Layer 7 of a small transformer language model trained on English Wikipedia (22 layers, counted from 0, width 96).
A neuron's activation on a vector x is GELU(weights . x + bias), where the dot is the dot product.

Input weights of the MLP neurons that the questions are about. A number n stands for (n - 500) times 0.00092.
n2 (bias -0.252): 453,645,449,358,383,565,557,933,492,365,485,521,705,464,463,491,207,475,370,275,461,578,450,331,448,604,554,369,313,585,411,535,389,358,715,595,424,508,385,465,688,604,389,470,430,516,468,588,721,391,657,490,480,559,519,590,339,617,652,577,512,705,496,423,650,436,975,370,580,518,371,486,579,490,539,600,628,590,410,514,448,481,346,601,433,405,251,324,719,423,611,463,394,401,607,347
n25 (bias -0.240): 429,606,458,489,385,548,464,600,525,347,534,610,584,333,511,534,452,552,640,615,473,468,242,251,370,647,491,479,446,544,464,389,616,516,864,447,571,432,241,583,613,582,571,509,421,507,486,285,602,818,625,572,425,602,445,299,385,569,463,727,378,409,474,644,588,593,311,457,600,836,361,419,485,469,535,533,611,487,399,538,700,469,551,689,524,364,419,497,435,491,342,423,637,443,500,592
n32 (bias -0.097): 508,433,651,446,469,624,506,486,506,538,563,414,455,461,593,490,544,396,340,546,494,388,292,472,623,317,610,352,368,587,427,461,610,707,479,395,448,481,485,304,467,440,490,444,550,544,696,530,370,386,471,650,584,649,692,476,540,447,405,539,549,489,479,517,458,463,560,410,571,727,470,611,724,301,486,760,438,335,624,515,527,511,525,454,342,541,394,600,510,529,551,447,497,511,440,408
n38 (bias -0.136): 404,475,507,302,471,618,703,522,421,461,341,438,190,337,705,585,569,610,595,660,728,634,347,480,556,370,771,513,424,628,458,427,444,583,504,317,414,496,504,422,577,754,516,417,496,198,394,513,488,544,522,346,439,707,518,703,464,402,549,390,496,478,588,540,510,549,549,134,545,546,609,552,554,567,431,744,574,539,660,527,464,544,281,392,606,176,510,457,880,636,496,395,470,509,460,441
n42 (bias -0.174): 500,392,401,663,506,662,710,623,295,467,535,331,443,670,383,634,533,569,594,657,754,439,581,526,525,427,496,607,245,439,437,405,500,570,605,328,427,390,466,489,497,456,437,503,634,519,555,643,593,370,479,297,661,645,683,425,519,382,645,458,409,521,470,336,463,485,667,389,358,484,341,751,541,724,566,375,370,329,329,436,531,591,304,531,423,529,474,595,823,564,480,584,572,213,364,496
n55 (bias -0.121): 301,211,461,421,511,505,624,395,543,692,376,556,361,399,632,581,510,284,514,554,504,427,631,474,182,500,536,449,452,480,427,444,406,457,547,518,493,579,567,479,542,439,350,604,469,740,236,709,633,766,316,477,485,383,629,405,513,586,628,500,565,624,580,479,549,558,348,317,582,599,463,541,664,436,494,511,313,500,627,576,584,382,441,569,318,448,364,574,478,434,500,467,664,567,845,619
n67 (bias -0.105): 451,673,340,464,413,662,458,457,690,423,497,443,509,548,651,541,506,460,388,262,459,453,175,311,528,642,679,519,389,550,484,500,424,500,570,347,500,500,510,438,379,730,645,391,518,535,636,434,319,546,661,540,573,602,576,470,511,343,511,436,570,641,482,761,517,535,648,433,623,725,620,597,424,254,490,615,410,452,531,478,486,476,555,273,521,290,431,473,453,603,440,587,394,469,464,432
n71 (bias -0.177): 361,185,599,549,489,564,670,437,641,701,503,688,511,428,534,314,589,645,308,390,382,468,495,333,475,638,397,320,259,418,445,302,561,380,470,220,451,455,470,418,493,529,377,654,659,534,376,487,537,564,378,468,772,328,504,483,446,606,645,437,357,697,605,311,443,515,569,507,457,779,592,537,588,486,446,742,536,503,650,506,620,440,384,589,435,639,455,497,427,521,508,506,597,437,528,692
n111 (bias -0.084): 550,582,553,605,411,657,481,417,334,422,488,510,458,429,535,399,547,600,749,620,657,540,551,476,505,536,293,507,429,675,497,382,364,695,401,515,665,370,341,607,500,515,574,554,615,637,561,617,441,479,531,492,478,573,621,417,479,454,593,574,371,581,469,708,589,632,409,491,650,530,342,645,552,508,194,557,519,428,569,382,727,524,515,490,387,403,470,609,551,612,439,425,599,229,535,591
n124 (bias -0.074): 473,656,567,381,443,573,483,461,540,476,304,552,440,702,630,408,466,509,452,405,402,580,598,399,430,504,550,500,447,477,418,585,359,313,544,503,436,490,421,415,451,530,582,500,318,435,352,566,603,552,578,547,497,391,389,532,565,525,640,506,365,548,522,574,911,591,534,288,381,467,461,473,381,593,456,766,332,459,520,417,584,296,646,532,466,329,666,705,523,747,496,469,603,434,532,379
n184 (bias -0.187): 624,387,311,627,482,449,596,298,252,477,507,686,436,312,714,626,441,469,595,584,304,668,378,624,344,630,542,620,570,791,438,570,436,847,564,459,392,406,516,467,643,515,477,567,227,356,466,579,644,699,422,688,554,521,592,282,364,644,484,419,595,504,648,529,434,515,348,786,555,504,421,556,511,514,400,492,385,321,437,453,582,441,427,504,368,609,413,635,464,617,534,412,762,378,424,629
n185 (bias -0.005): 408,418,663,544,475,478,656,551,377,550,578,581,561,462,544,465,150,473,431,276,641,648,518,474,631,663,569,400,541,504,400,490,555,360,427,545,438,581,389,312,528,507,477,638,601,580,510,637,571,462,467,492,566,418,459,497,383,755,571,443,530,419,539,299,473,526,471,437,396,428,485,541,528,554,548,636,488,420,670,477,486,506,78,490,346,448,552,417,697,516,536,545,445,472,513,672
n196 (bias -0.171): 312,561,427,291,459,547,691,615,610,551,360,404,223,593,484,495,413,451,326,663,421,711,484,466,275,336,505,378,683,690,562,392,371,367,403,360,317,434,500,365,655,627,540,591,466,421,469,518,772,754,427,588,492,568,262,714,426,471,533,697,450,635,546,541,493,851,488,367,430,593,580,609,527,369,494,668,304,547,334,439,590,537,400,390,500,476,608,403,607,593,333,494,443,581,640,413
n207 (bias -0.147): 533,585,576,337,388,613,555,447,439,589,580,494,564,676,621,547,401,490,535,602,465,519,384,558,560,487,415,137,701,439,500,451,517,477,679,428,521,545,407,504,510,613,677,540,704,281,489,433,560,387,675,426,533,588,521,257,411,579,620,472,529,555,689,734,633,336,464,426,480,428,437,611,743,349,566,780,477,565,407,513,368,279,297,92,569,315,391,449,655,442,500,646,357,356,545,365
n209 (bias -0.080): 474,553,370,463,471,582,671,688,522,627,445,437,688,451,430,583,500,454,640,426,421,402,465,410,275,440,602,638,553,432,535,266,745,494,541,497,373,379,536,317,555,421,613,476,574,295,548,445,484,571,495,415,551,692,583,249,486,459,566,604,385,437,344,433,570,609,554,484,593,615,449,540,532,396,437,444,597,437,478,472,517,335,543,806,561,475,508,542,644,516,447,422,691,488,491,592
n210 (bias -0.143): 598,466,559,492,461,588,511,308,310,208,648,503,582,445,651,582,431,641,601,460,539,654,581,458,415,714,496,364,479,512,456,584,493,668,759,279,514,321,544,496,507,493,469,570,577,378,478,412,296,409,590,413,464,446,608,653,332,457,497,776,478,620,714,576,642,482,348,364,589,504,400,611,423,413,500,748,432,514,369,519,472,329,420,427,411,592,233,564,573,594,448,656,297,478,628,257
n237 (bias -0.012): 442,425,275,530,480,605,624,416,551,516,309,630,579,306,517,500,477,491,630,529,549,469,518,494,402,409,389,629,538,511,543,284,608,529,509,354,368,411,523,469,593,539,452,571,619,454,419,362,513,716,382,430,503,548,618,454,483,612,539,755,506,675,575,457,388,681,403,435,503,419,596,566,646,459,489,433,578,212,487,438,637,522,357,398,496,602,568,216,525,417,461,560,624,500,466,750
n243 (bias -0.158): 384,647,234,573,427,594,634,678,496,459,454,588,587,470,492,561,373,367,606,500,543,552,490,338,468,535,432,526,500,446,168,436,473,590,657,547,119,395,481,622,557,713,286,547,240,286,353,687,775,454,543,547,459,548,585,427,522,564,538,500,607,598,459,701,503,282,731,489,513,504,403,537,490,458,524,603,352,438,345,519,557,560,500,492,554,413,445,459,673,568,590,359,486,332,736,557
n253 (bias -0.171): 408,551,569,466,433,617,526,500,385,548,569,547,696,184,277,259,487,309,556,515,640,721,490,270,626,419,648,470,364,496,566,307,355,454,655,361,531,497,504,323,375,482,393,528,398,670,485,441,467,472,627,606,526,433,332,534,364,304,541,626,471,431,413,403,629,620,402,412,681,686,204,574,598,550,536,594,571,595,763,430,723,423,566,550,585,690,478,578,532,452,544,388,664,424,507,567
n257 (bias -0.110): 324,568,299,373,479,542,679,409,171,226,636,455,521,332,428,389,472,613,463,566,720,632,428,574,542,406,624,435,674,578,356,487,426,611,477,545,507,520,422,547,637,573,515,509,392,305,458,520,585,722,429,504,451,558,423,451,527,658,449,567,580,721,654,577,459,754,372,394,554,470,440,500,741,570,517,670,609,340,388,476,518,547,460,548,227,390,582,341,554,651,481,495,613,526,447,568
n259 (bias -0.043): 351,478,512,375,474,569,562,593,449,258,641,488,460,522,443,561,466,528,681,476,463,433,514,430,646,464,568,444,652,346,326,610,535,378,405,595,516,770,381,500,520,640,536,543,394,595,428,635,416,397,560,513,469,503,242,320,551,682,550,668,455,646,655,566,403,778,698,629,796,478,413,512,587,457,517,447,274,303,433,446,482,470,365,457,273,592,416,474,578,529,454,463,544,475,565,560
n324 (bias -0.087): 389,588,220,496,516,453,518,514,493,367,493,512,583,449,588,521,293,494,483,542,628,488,490,370,423,483,782,347,509,464,539,497,317,619,330,330,450,637,568,603,426,637,588,722,384,525,391,484,698,476,505,451,500,435,527,464,396,721,454,666,574,647,812,567,494,609,367,425,439,488,617,476,530,619,587,511,340,245,741,475,415,500,348,418,323,344,559,543,558,623,461,327,531,474,722,602
n330 (bias -0.165): 378,460,500,407,453,495,543,657,294,453,537,616,645,399,536,385,546,689,596,418,616,572,522,439,618,454,581,495,716,452,394,481,536,627,493,515,452,768,532,142,422,585,674,816,493,382,717,464,294,485,754,471,551,475,493,522,476,278,410,411,329,566,493,444,574,647,496,210,791,542,358,513,544,354,405,801,697,551,508,507,537,426,329,467,400,543,323,395,631,590,556,369,591,381,363,464
n360 (bias -0.085): 503,575,424,332,486,540,594,379,438,546,719,428,391,567,534,291,584,670,451,407,571,611,425,545,625,366,507,462,495,597,700,428,494,519,403,365,472,520,454,404,311,482,503,480,722,442,500,541,494,439,391,576,707,544,566,520,464,345,347,371,509,579,519,700,418,545,411,373,565,389,613,757,534,380,490,695,535,500,576,526,652,563,420,614,503,552,497,545,487,662,464,638,447,445,443,445
n364 (bias -0.079): 519,442,594,532,452,714,521,490,418,430,461,630,534,574,647,402,500,847,566,497,430,570,476,321,497,455,623,346,500,310,315,563,612,531,506,340,520,444,528,423,649,600,536,744,627,532,579,448,496,403,726,631,597,404,360,526,440,560,557,460,279,605,835,414,453,680,517,566,581,508,480,500,583,660,443,672,417,468,321,530,393,328,228,423,403,331,458,481,623,440,531,553,415,479,477,326
n373 (bias -0.161): 410,519,59,438,408,570,605,654,567,353,481,510,425,543,558,689,326,848,619,359,453,500,183,387,483,623,564,434,543,653,451,438,485,442,541,500,542,326,226,668,707,536,458,433,303,443,244,481,475,694,517,779,576,726,442,583,395,543,486,319,484,633,541,469,376,548,680,431,623,609,574,482,324,500,434,413,475,511,469,444,725,504,477,627,294,576,633,612,514,743,389,402,740,446,527,677

Each question shows a token from some text and the vector x that enters the MLP there. A number n stands for (n - 500) times 0.0098.

" sp": 528,554,603,421,492,437,428,499,390,617,524,190,498,581,555,603,579,459,527,561,470,374,527,653,591,488,462,519,690,363,520,508,571,532,374,730,594,634,552,546,466,451,614,496,510,463,591,516,410,471,543,542,312,505,456,349,445,580,533,566,616,257,547,590,551,417,509,589,482,439,465,310,525,579,491,560,532,563,459,494,436,636,522,501,548,514,736,496,475,528,426,466,495,380,430,614
The most active neuron and its activation: n207, at about 0.79

"ra": 617,411,487,555,498,449,82,450,462,451,453,509,490,438,533,460,816,588,487,437,528,558,503,542,664,537,484,518,387,512,557,636,562,573,545,506,613,524,665,604,456,406,411,462,480,479,597,482,443,490,488,482,467,501,556,678,549,445,444,605,552,545,406,529,520,612,379,568,579,490,548,416,524,502,492,482,524,479,492,495,415,646,662,536,442,547,410,544,238,439,665,504,404,491,388,450
The two highest activations, in order: n210, n32

"ary": 534,418,390,582,501,422,235,493,629,558,503,383,587,515,497,617,634,473,560,405,428,435,496,607,387,526,502,524,484,461,471,516,452,560,480,537,557,438,530,596,460,417,529,401,514,579,603,525,506,638,430,548,433,512,458,538,504,393,466,415,679,378,384,610,306,705,372,605,498,628,517,358,476,547,492,450,604,556,600,495,581,576,683,568,389,557,534,483,215,390,544,492,463,612,610,523
Which three neurons fire most, strongest first? n55, n25, n373

" to": 470,447,474,484,497,440,509,528,520,648,515,401,508,608,476,509,533,491,514,494,416,539,472,555,680,519,487,473,452,446,534,494,551,496,607,661,616,623,737,525,456,405,500,452,533,471,524,521,513,557,466,512,480,607,422,699,522,545,585,442,687,514,474,459,179,475,524,487,351,511,517,354,520,504,490,625,742,481,510,494,513,781,450,530,452,533,475,442,241,369,640,479,463,463,552,539
The neuron with the highest activation: n185

"bert": 605,438,469,547,498,475,119,464,499,454,594,551,321,567,514,564,672,482,613,470,613,509,496,565,497,437,490,516,560,518,494,538,540,451,438,565,614,429,460,485,453,448,602,425,527,536,686,513,526,449,478,506,435,411,534,427,695,438,255,329,538,464,256,620,430,556,527,563,470,458,576,488,492,567,491,505,365,578,556,495,562,659,657,487,540,520,600,576,196,638,377,516,522,597,446,489
Which three neurons fire most, strongest first? n360, n111, n67

"en": 591,499,673,565,500,419,150,559,475,401,251,510,648,582,532,457,727,617,488,522,504,245,539,497,292,546,484,508,342,418,488,535,497,498,458,611,688,453,444,521,426,252,524,365,542,507,579,501,579,513,505,487,437,528,382,653,618,578,380,622,511,525,317,493,530,503,541,458,564,495,530,393,498,505,494,522,613,470,611,495,492,709,674,546,496,491,646,520,301,366,511,514,508,556,538,441
The neuron with the highest activation: n124

" include": 604,663,423,511,499,414,552,458,717,511,608,339,625,525,513,548,498,349,498,555,436,475,482,400,654,443,531,474,376,538,618,624,446,432,700,764,588,446,466,503,428,478,594,351,480,319,479,488,607,586,437,539,237,477,573,634,469,526,575,423,607,455,447,525,395,576,493,392,573,444,581,362,474,541,492,554,638,573,510,496,353,619,619,514,557,465,548,555,462,461,691,491,416,511,511,326
The neuron with the highest activation: n2

"der": 532,471,585,443,497,391,225,570,611,545,371,435,771,443,590,545,725,393,579,513,557,349,546,515,320,501,476,499,588,476,568,480,481,589,515,604,646,384,585,477,443,340,662,390,505,501,538,493,589,576,504,519,362,490,424,476,541,565,520,442,543,586,217,631,420,477,570,350,530,496,603,381,492,547,493,393,488,546,514,495,448,632,726,501,439,475,713,539,194,321,523,495,470,565,520,469
The two highest activations, in order: n209, n55

" as": 507,668,584,584,501,422,399,446,587,520,502,533,508,553,422,493,409,492,488,490,486,435,476,486,761,418,505,486,527,541,516,528,471,415,488,810,529,454,567,631,455,511,536,409,395,439,413,492,626,554,448,546,337,546,530,690,562,546,500,503,670,584,416,642,234,485,489,469,503,441,579,326,529,493,494,483,488,517,471,495,390,635,562,426,581,472,814,527,399,446,618,466,479,567,453,511
The most active neuron and its activation: n243, at about 0.29

" ": 576,570,386,515,491,469,449,506,627,525,493,530,566,511,523,486,460,547,527,457,530,323,636,591,517,501,455,500,508,432,633,509,514,671,337,742,571,506,564,565,294,423,565,555,474,436,524,508,558,598,541,511,304,532,501,572,448,662,479,503,631,271,473,531,419,564,423,548,533,480,504,459,500,677,490,457,511,452,516,494,458,666,453,511,548,500,635,452,423,445,522,466,413,477,377,500
The neuron with the highest activation: n324

" his": 407,420,543,428,501,404,403,523,625,635,391,459,496,592,521,653,486,660,471,575,454,534,485,504,490,513,440,556,442,634,552,525,537,442,423,435,479,471,711,554,536,394,578,495,439,457,544,492,502,574,478,540,556,471,484,613,598,623,236,531,644,547,476,506,303,526,491,666,458,493,577,283,467,471,492,628,449,426,455,496,401,614,454,542,573,527,701,578,323,597,584,436,491,495,423,600
The neuron with the highest activation: n196

"va": 678,434,365,461,498,407,104,524,471,387,571,506,395,432,540,593,679,496,517,478,587,480,500,532,537,506,507,573,286,598,552,637,517,505,538,620,648,632,423,616,442,485,475,282,482,567,607,477,489,408,500,488,458,465,537,506,476,460,390,590,666,403,317,511,529,527,607,476,525,511,427,436,562,530,493,422,621,549,539,496,481,623,661,619,401,513,417,479,314,446,625,487,449,480,413,563
Which three neurons fire most, strongest first? n32, n111, n25

"d": 529,476,506,523,494,428,167,495,666,556,391,510,594,586,458,565,605,368,610,438,489,415,509,602,444,487,428,482,545,516,631,495,529,445,668,673,790,528,631,444,409,476,570,379,550,504,611,454,540,515,508,464,428,643,648,583,605,579,534,627,637,468,295,597,495,525,386,425,469,478,505,466,495,468,492,405,689,419,498,494,472,677,659,506,463,500,511,314,185,371,437,488,496,559,459,516
The neuron with the highest activation: n237

";": 567,577,466,565,501,411,582,490,596,445,389,501,594,480,477,545,508,454,420,359,457,390,547,532,554,379,491,478,596,430,504,582,580,468,440,724,602,512,588,572,456,541,451,554,522,514,487,438,467,512,412,516,449,431,460,664,616,543,404,475,602,540,528,575,455,518,405,562,524,444,528,503,523,478,492,476,461,491,527,495,399,840,608,490,464,470,517,526,540,617,535,503,491,533,562,466
Which three neurons fire most, strongest first? n324, n259, n257

" was": 493,540,498,403,496,498,530,519,417,508,340,450,532,581,505,593,512,481,462,559,478,455,520,569,646,448,481,455,512,567,562,506,406,559,562,626,567,471,715,509,376,546,470,524,479,517,650,495,510,625,448,517,360,580,560,827,488,633,481,491,667,459,384,569,506,670,566,506,477,444,591,273,465,556,489,459,476,521,427,494,378,680,492,476,464,524,621,518,437,549,546,454,482,495,519,447
The neuron with the highest activation: n196

"it": 606,545,500,510,498,469,191,478,576,478,424,512,391,514,541,584,742,377,575,424,451,487,500,594,520,510,488,529,449,559,550,556,516,405,379,680,553,470,519,529,507,505,623,222,504,501,640,473,438,465,506,497,395,706,504,734,675,512,515,448,504,428,169,582,400,292,555,581,534,491,503,438,476,520,492,404,598,445,553,495,387,584,724,496,614,489,656,453,360,406,509,497,630,616,289,460
The most active neuron and its activation: n67, at about 0.47

"ru": 630,459,593,448,494,408,197,543,513,483,249,438,478,471,503,540,623,697,536,488,370,232,536,485,588,584,470,487,286,555,489,679,506,430,466,681,664,489,588,621,534,371,513,356,560,539,554,475,501,440,519,476,459,515,456,794,568,583,535,567,430,636,454,481,502,355,596,581,456,545,520,347,509,521,492,535,585,529,479,495,364,721,601,530,399,514,517,477,340,299,643,464,484,491,543,469
The most active neuron and its activation: n2, at about 0.54

"\n": 522,502,387,526,501,424,645,555,563,528,467,388,607,519,502,556,503,396,459,442,456,312,583,498,545,442,503,507,435,429,532,544,478,546,422,583,631,463,596,448,422,435,614,543,418,453,521,474,555,508,497,529,388,457,490,578,812,487,438,539,641,473,426,505,473,540,540,526,475,401,466,503,456,550,491,553,535,477,548,495,423,591,797,514,561,496,481,431,460,580,542,494,506,526,442,492
The neuron with the highest activation: n209

".": 491,535,409,597,497,500,471,518,469,483,534,273,481,558,479,496,600,368,515,543,471,381,555,670,539,410,520,543,462,461,559,544,546,574,473,582,586,571,641,517,342,352,484,368,523,546,570,509,484,404,439,481,500,541,446,468,625,488,453,482,544,452,345,622,560,548,610,615,500,384,490,531,512,599,491,408,488,469,479,494,490,854,578,555,502,493,486,604,382,640,485,509,547,456,470,528
The two highest activations, in order: n42, n360

"is": 608,559,639,593,494,528,186,526,526,474,563,530,508,681,504,482,705,602,495,460,527,457,508,503,459,494,429,445,445,420,456,530,447,472,478,611,659,406,572,576,389,539,534,286,482,616,572,492,544,403,501,475,317,593,621,775,585,522,434,605,483,431,403,583,342,331,607,374,420,448,491,399,449,685,491,446,478,523,589,495,398,714,765,542,540,491,626,523,356,530,526,498,528,616,429,384
The neuron with the highest activation: n124

" Year": 580,523,515,623,499,378,409,575,324,522,539,462,619,545,524,521,582,485,537,443,457,379,525,640,419,516,508,549,583,675,454,513,468,643,312,771,619,476,572,464,494,414,712,336,544,318,661,516,516,474,466,500,330,655,526,442,649,518,413,349,368,501,228,548,399,655,392,611,491,490,503,403,438,555,493,316,489,603,511,495,340,502,582,483,506,531,691,477,441,649,629,462,453,523,410,562
The most active neuron and its activation: n209, at about 0.91

" later": 466,612,470,435,495,390,486,494,468,611,564,430,433,625,365,634,616,499,478,528,418,310,522,536,479,481,487,495,608,469,490,496,539,577,471,597,727,417,477,489,478,499,747,318,545,479,724,557,590,650,445,500,437,524,465,841,439,522,367,523,691,522,469,605,437,526,515,605,449,596,499,310,455,450,491,604,493,573,474,496,417,523,511,476,410,546,575,465,396,523,509,467,456,499,506,449
The two highest activations, in order: n196, n67

" I": 533,582,465,512,499,443,366,514,442,579,572,527,656,583,559,464,470,418,521,415,462,465,491,728,431,468,491,514,591,454,506,602,446,607,515,793,527,353,750,453,472,341,536,490,501,562,631,562,552,422,513,471,437,542,537,554,497,611,620,367,608,497,532,495,399,321,559,402,427,447,493,453,520,605,491,343,739,456,625,495,375,486,530,518,461,500,630,282,292,398,715,470,462,550,543,453
The two highest activations, in order: n2, n185

" she": 563,447,639,429,503,426,356,460,481,590,588,214,473,724,489,524,601,509,493,541,392,454,524,478,576,546,519,512,578,417,425,581,463,566,445,657,537,456,719,534,330,454,543,502,548,482,595,579,583,617,465,517,362,368,511,542,476,471,495,531,500,561,593,537,442,476,546,519,370,547,597,317,443,539,493,501,471,541,439,496,440,627,588,497,391,516,561,579,306,624,578,451,351,547,537,501
The neuron with the highest activation: n124

"al": 631,478,374,602,501,446,138,482,325,500,517,479,506,557,550,540,712,514,520,451,634,339,489,719,434,506,497,507,309,536,515,561,456,467,430,581,664,494,556,595,472,396,390,260,497,545,562,511,498,505,475,506,532,575,610,562,573,469,480,239,767,411,453,563,388,590,552,541,517,450,391,375,511,575,493,377,498,553,489,495,462,620,750,556,376,486,555,555,339,409,590,498,616,480,546,578
The most active neuron and its activation: n111, at about 0.31

" Ba": 612,478,578,432,491,400,302,487,489,439,548,498,513,369,606,403,612,583,517,382,530,341,484,643,491,450,509,502,457,487,576,612,541,626,422,743,633,578,762,474,472,405,568,617,544,547,673,494,491,355,535,513,465,461,441,414,499,564,341,404,579,533,482,505,626,594,475,479,509,466,525,397,584,551,491,553,547,643,540,494,330,409,557,542,371,487,536,461,339,531,631,493,469,493,426,564
The neuron with the highest activation: n330

" of": 466,539,501,536,501,431,455,508,740,552,518,468,724,456,504,544,474,425,472,456,535,467,474,548,533,521,444,513,622,542,541,529,484,477,533,587,619,471,638,542,534,496,455,378,466,518,610,499,504,605,426,508,298,606,500,530,427,608,514,385,813,495,444,479,293,621,510,497,514,415,381,284,490,507,492,548,710,467,535,495,595,723,519,570,496,481,621,484,253,426,615,496,541,503,501,539
The neuron with the highest activation: n237

"ed": 551,417,534,519,497,488,303,479,798,686,363,446,556,422,535,529,684,397,447,509,405,311,498,497,350,494,433,462,508,510,608,520,440,489,660,685,695,392,603,570,481,502,588,420,506,495,574,500,490,616,469,502,319,650,534,867,612,575,531,481,647,473,504,657,459,565,517,444,466,468,509,395,479,491,490,483,614,512,458,495,439,725,606,574,512,457,476,472,297,320,441,474,537,553,463,501
The neuron with the highest activation: n55

"'": 517,558,538,505,492,473,288,497,359,464,439,365,625,440,691,562,468,449,569,560,467,415,534,774,629,431,452,452,383,568,541,556,439,588,507,714,578,414,544,501,443,352,673,340,491,497,558,551,574,514,463,559,513,496,609,537,571,524,557,224,614,515,468,552,520,637,447,461,514,426,478,485,524,535,490,581,538,401,562,494,452,667,602,455,586,469,610,456,283,624,688,462,442,442,440,462
Which three neurons fire most, strongest first? n111, n32, n184

" Paul": 642,534,573,606,493,537,164,491,580,423,569,411,470,481,587,532,529,552,574,431,635,510,471,538,439,490,489,457,554,594,540,569,507,537,421,645,486,369,565,544,510,413,412,399,529,521,686,522,515,415,482,516,452,437,424,485,661,534,277,281,581,406,260,651,404,559,488,529,439,411,508,495,483,621,489,527,471,628,596,495,475,602,612,515,485,524,603,510,324,753,433,544,508,575,503,453
The neuron with the highest activation: n360

" received": 548,537,400,506,493,455,564,437,540,598,422,405,499,461,566,643,500,523,470,491,497,360,440,410,653,461,485,457,431,616,703,500,445,513,693,559,632,407,593,537,493,489,546,329,534,350,580,491,514,521,452,530,379,616,584,798,595,567,407,380,748,430,435,715,383,492,442,462,481,437,526,378,449,590,489,509,646,609,430,495,406,693,520,529,540,501,589,504,516,462,566,478,468,507,492,506
The neuron with the highest activation: n38

" 2019": 654,550,229,500,495,436,473,452,482,422,566,759,438,619,448,491,621,475,524,567,372,270,535,646,481,459,484,550,564,508,563,561,492,478,343,760,574,532,514,500,515,529,563,266,572,423,621,475,525,489,431,468,455,594,460,458,638,540,342,429,638,532,438,504,460,645,388,696,432,498,507,479,504,529,491,364,450,588,670,495,485,328,581,567,526,526,566,515,485,499,582,486,553,567,443,487
The neuron with the highest activation: n184

" describe": 578,593,517,409,498,425,412,501,544,458,669,392,556,630,504,530,426,312,560,553,488,532,507,410,532,485,518,445,576,552,533,562,376,496,678,669,534,336,547,590,491,489,562,243,479,459,534,500,623,535,453,537,278,590,512,650,389,550,542,494,622,428,506,666,476,470,547,452,506,449,544,261,429,539,492,524,667,636,458,496,323,622,665,477,524,502,599,481,298,396,635,461,487,614,554,437
The most active neuron and its activation: n2, at about 0.8

" 19": 547,562,352,425,499,403,521,530,460,456,451,613,448,627,519,523,643,514,516,465,471,424,593,726,400,484,479,528,471,483,495,622,533,428,325,603,612,539,574,461,466,439,568,402,613,444,512,540,517,401,462,515,428,611,548,604,552,534,339,533,505,516,375,529,375,585,497,541,452,489,505,449,522,475,491,486,515,563,567,495,451,428,481,572,566,493,671,444,460,315,588,473,563,456,374,533
The two highest activations, in order: n209, n360

" announced": 612,614,491,473,501,429,414,408,492,495,626,396,243,500,504,621,597,433,466,564,482,342,492,500,572,491,513,490,558,629,539,517,443,454,667,594,643,479,531,404,516,520,686,359,544,366,618,484,478,503,454,493,319,634,620,620,520,408,455,401,758,351,378,629,606,584,410,516,427,483,529,314,468,527,491,602,640,639,471,496,322,562,563,519,476,512,496,511,453,519,559,469,575,571,435,522
The neuron with the highest activation: n38

" the": 502,490,547,477,499,422,525,521,616,586,520,641,577,554,519,526,556,457,537,534,488,573,514,596,495,472,481,513,366,473,502,505,501,550,516,593,568,459,688,525,434,336,572,583,431,420,553,517,529,673,463,564,445,414,461,496,407,594,393,337,638,523,480,542,339,655,492,667,478,503,552,357,540,585,491,501,446,407,398,494,420,460,546,569,447,500,746,542,296,419,622,483,538,489,462,505
The neuron with the highest activation: n184

" finish": 616,618,456,452,491,455,455,446,465,593,432,345,583,619,516,611,584,495,533,633,472,279,490,490,578,487,443,468,605,512,581,494,459,545,566,545,664,559,500,610,541,458,677,382,597,380,579,445,475,538,496,494,304,662,431,648,464,541,386,454,677,469,572,669,568,611,411,539,469,472,589,320,493,535,489,584,468,697,515,495,268,490,574,388,519,500,604,367,520,411,498,471,435,486,567,567
The neuron with the highest activation: n207

"75": 663,561,414,539,491,435,499,472,528,400,501,492,436,538,456,424,785,468,529,525,417,257,521,669,480,466,477,522,392,499,553,574,525,586,444,798,649,512,542,458,367,458,458,469,669,378,591,475,562,456,439,493,417,521,437,452,721,577,388,616,410,572,359,548,461,728,574,663,514,478,564,496,501,503,490,442,452,537,513,494,559,531,563,585,570,511,549,477,380,413,538,474,448,543,460,535
The neuron with the highest activation: n259

"ec": 554,521,503,612,494,483,209,505,666,434,517,540,353,418,444,569,664,614,509,524,509,416,485,433,421,544,500,496,495,359,455,474,588,486,357,736,555,460,452,558,564,507,620,242,420,521,578,465,478,488,522,525,353,488,386,618,589,503,408,682,642,458,288,592,350,689,543,762,628,538,445,397,535,494,491,467,517,529,585,495,419,546,695,574,482,585,737,541,387,466,483,490,532,543,359,466
Which three neurons fire most, strongest first? n259, n25, n373

"==": 614,417,536,557,490,438,620,554,884,547,499,363,556,632,453,721,458,447,478,540,475,451,527,551,643,474,507,519,562,458,578,491,472,469,594,462,517,507,627,496,420,500,392,386,467,404,551,529,463,499,499,549,237,471,546,556,623,479,450,512,666,272,387,439,460,478,462,514,363,418,462,425,437,666,490,422,459,486,384,495,457,601,688,584,597,495,642,767,562,644,495,515,422,567,420,472
The neuron with the highest activation: n42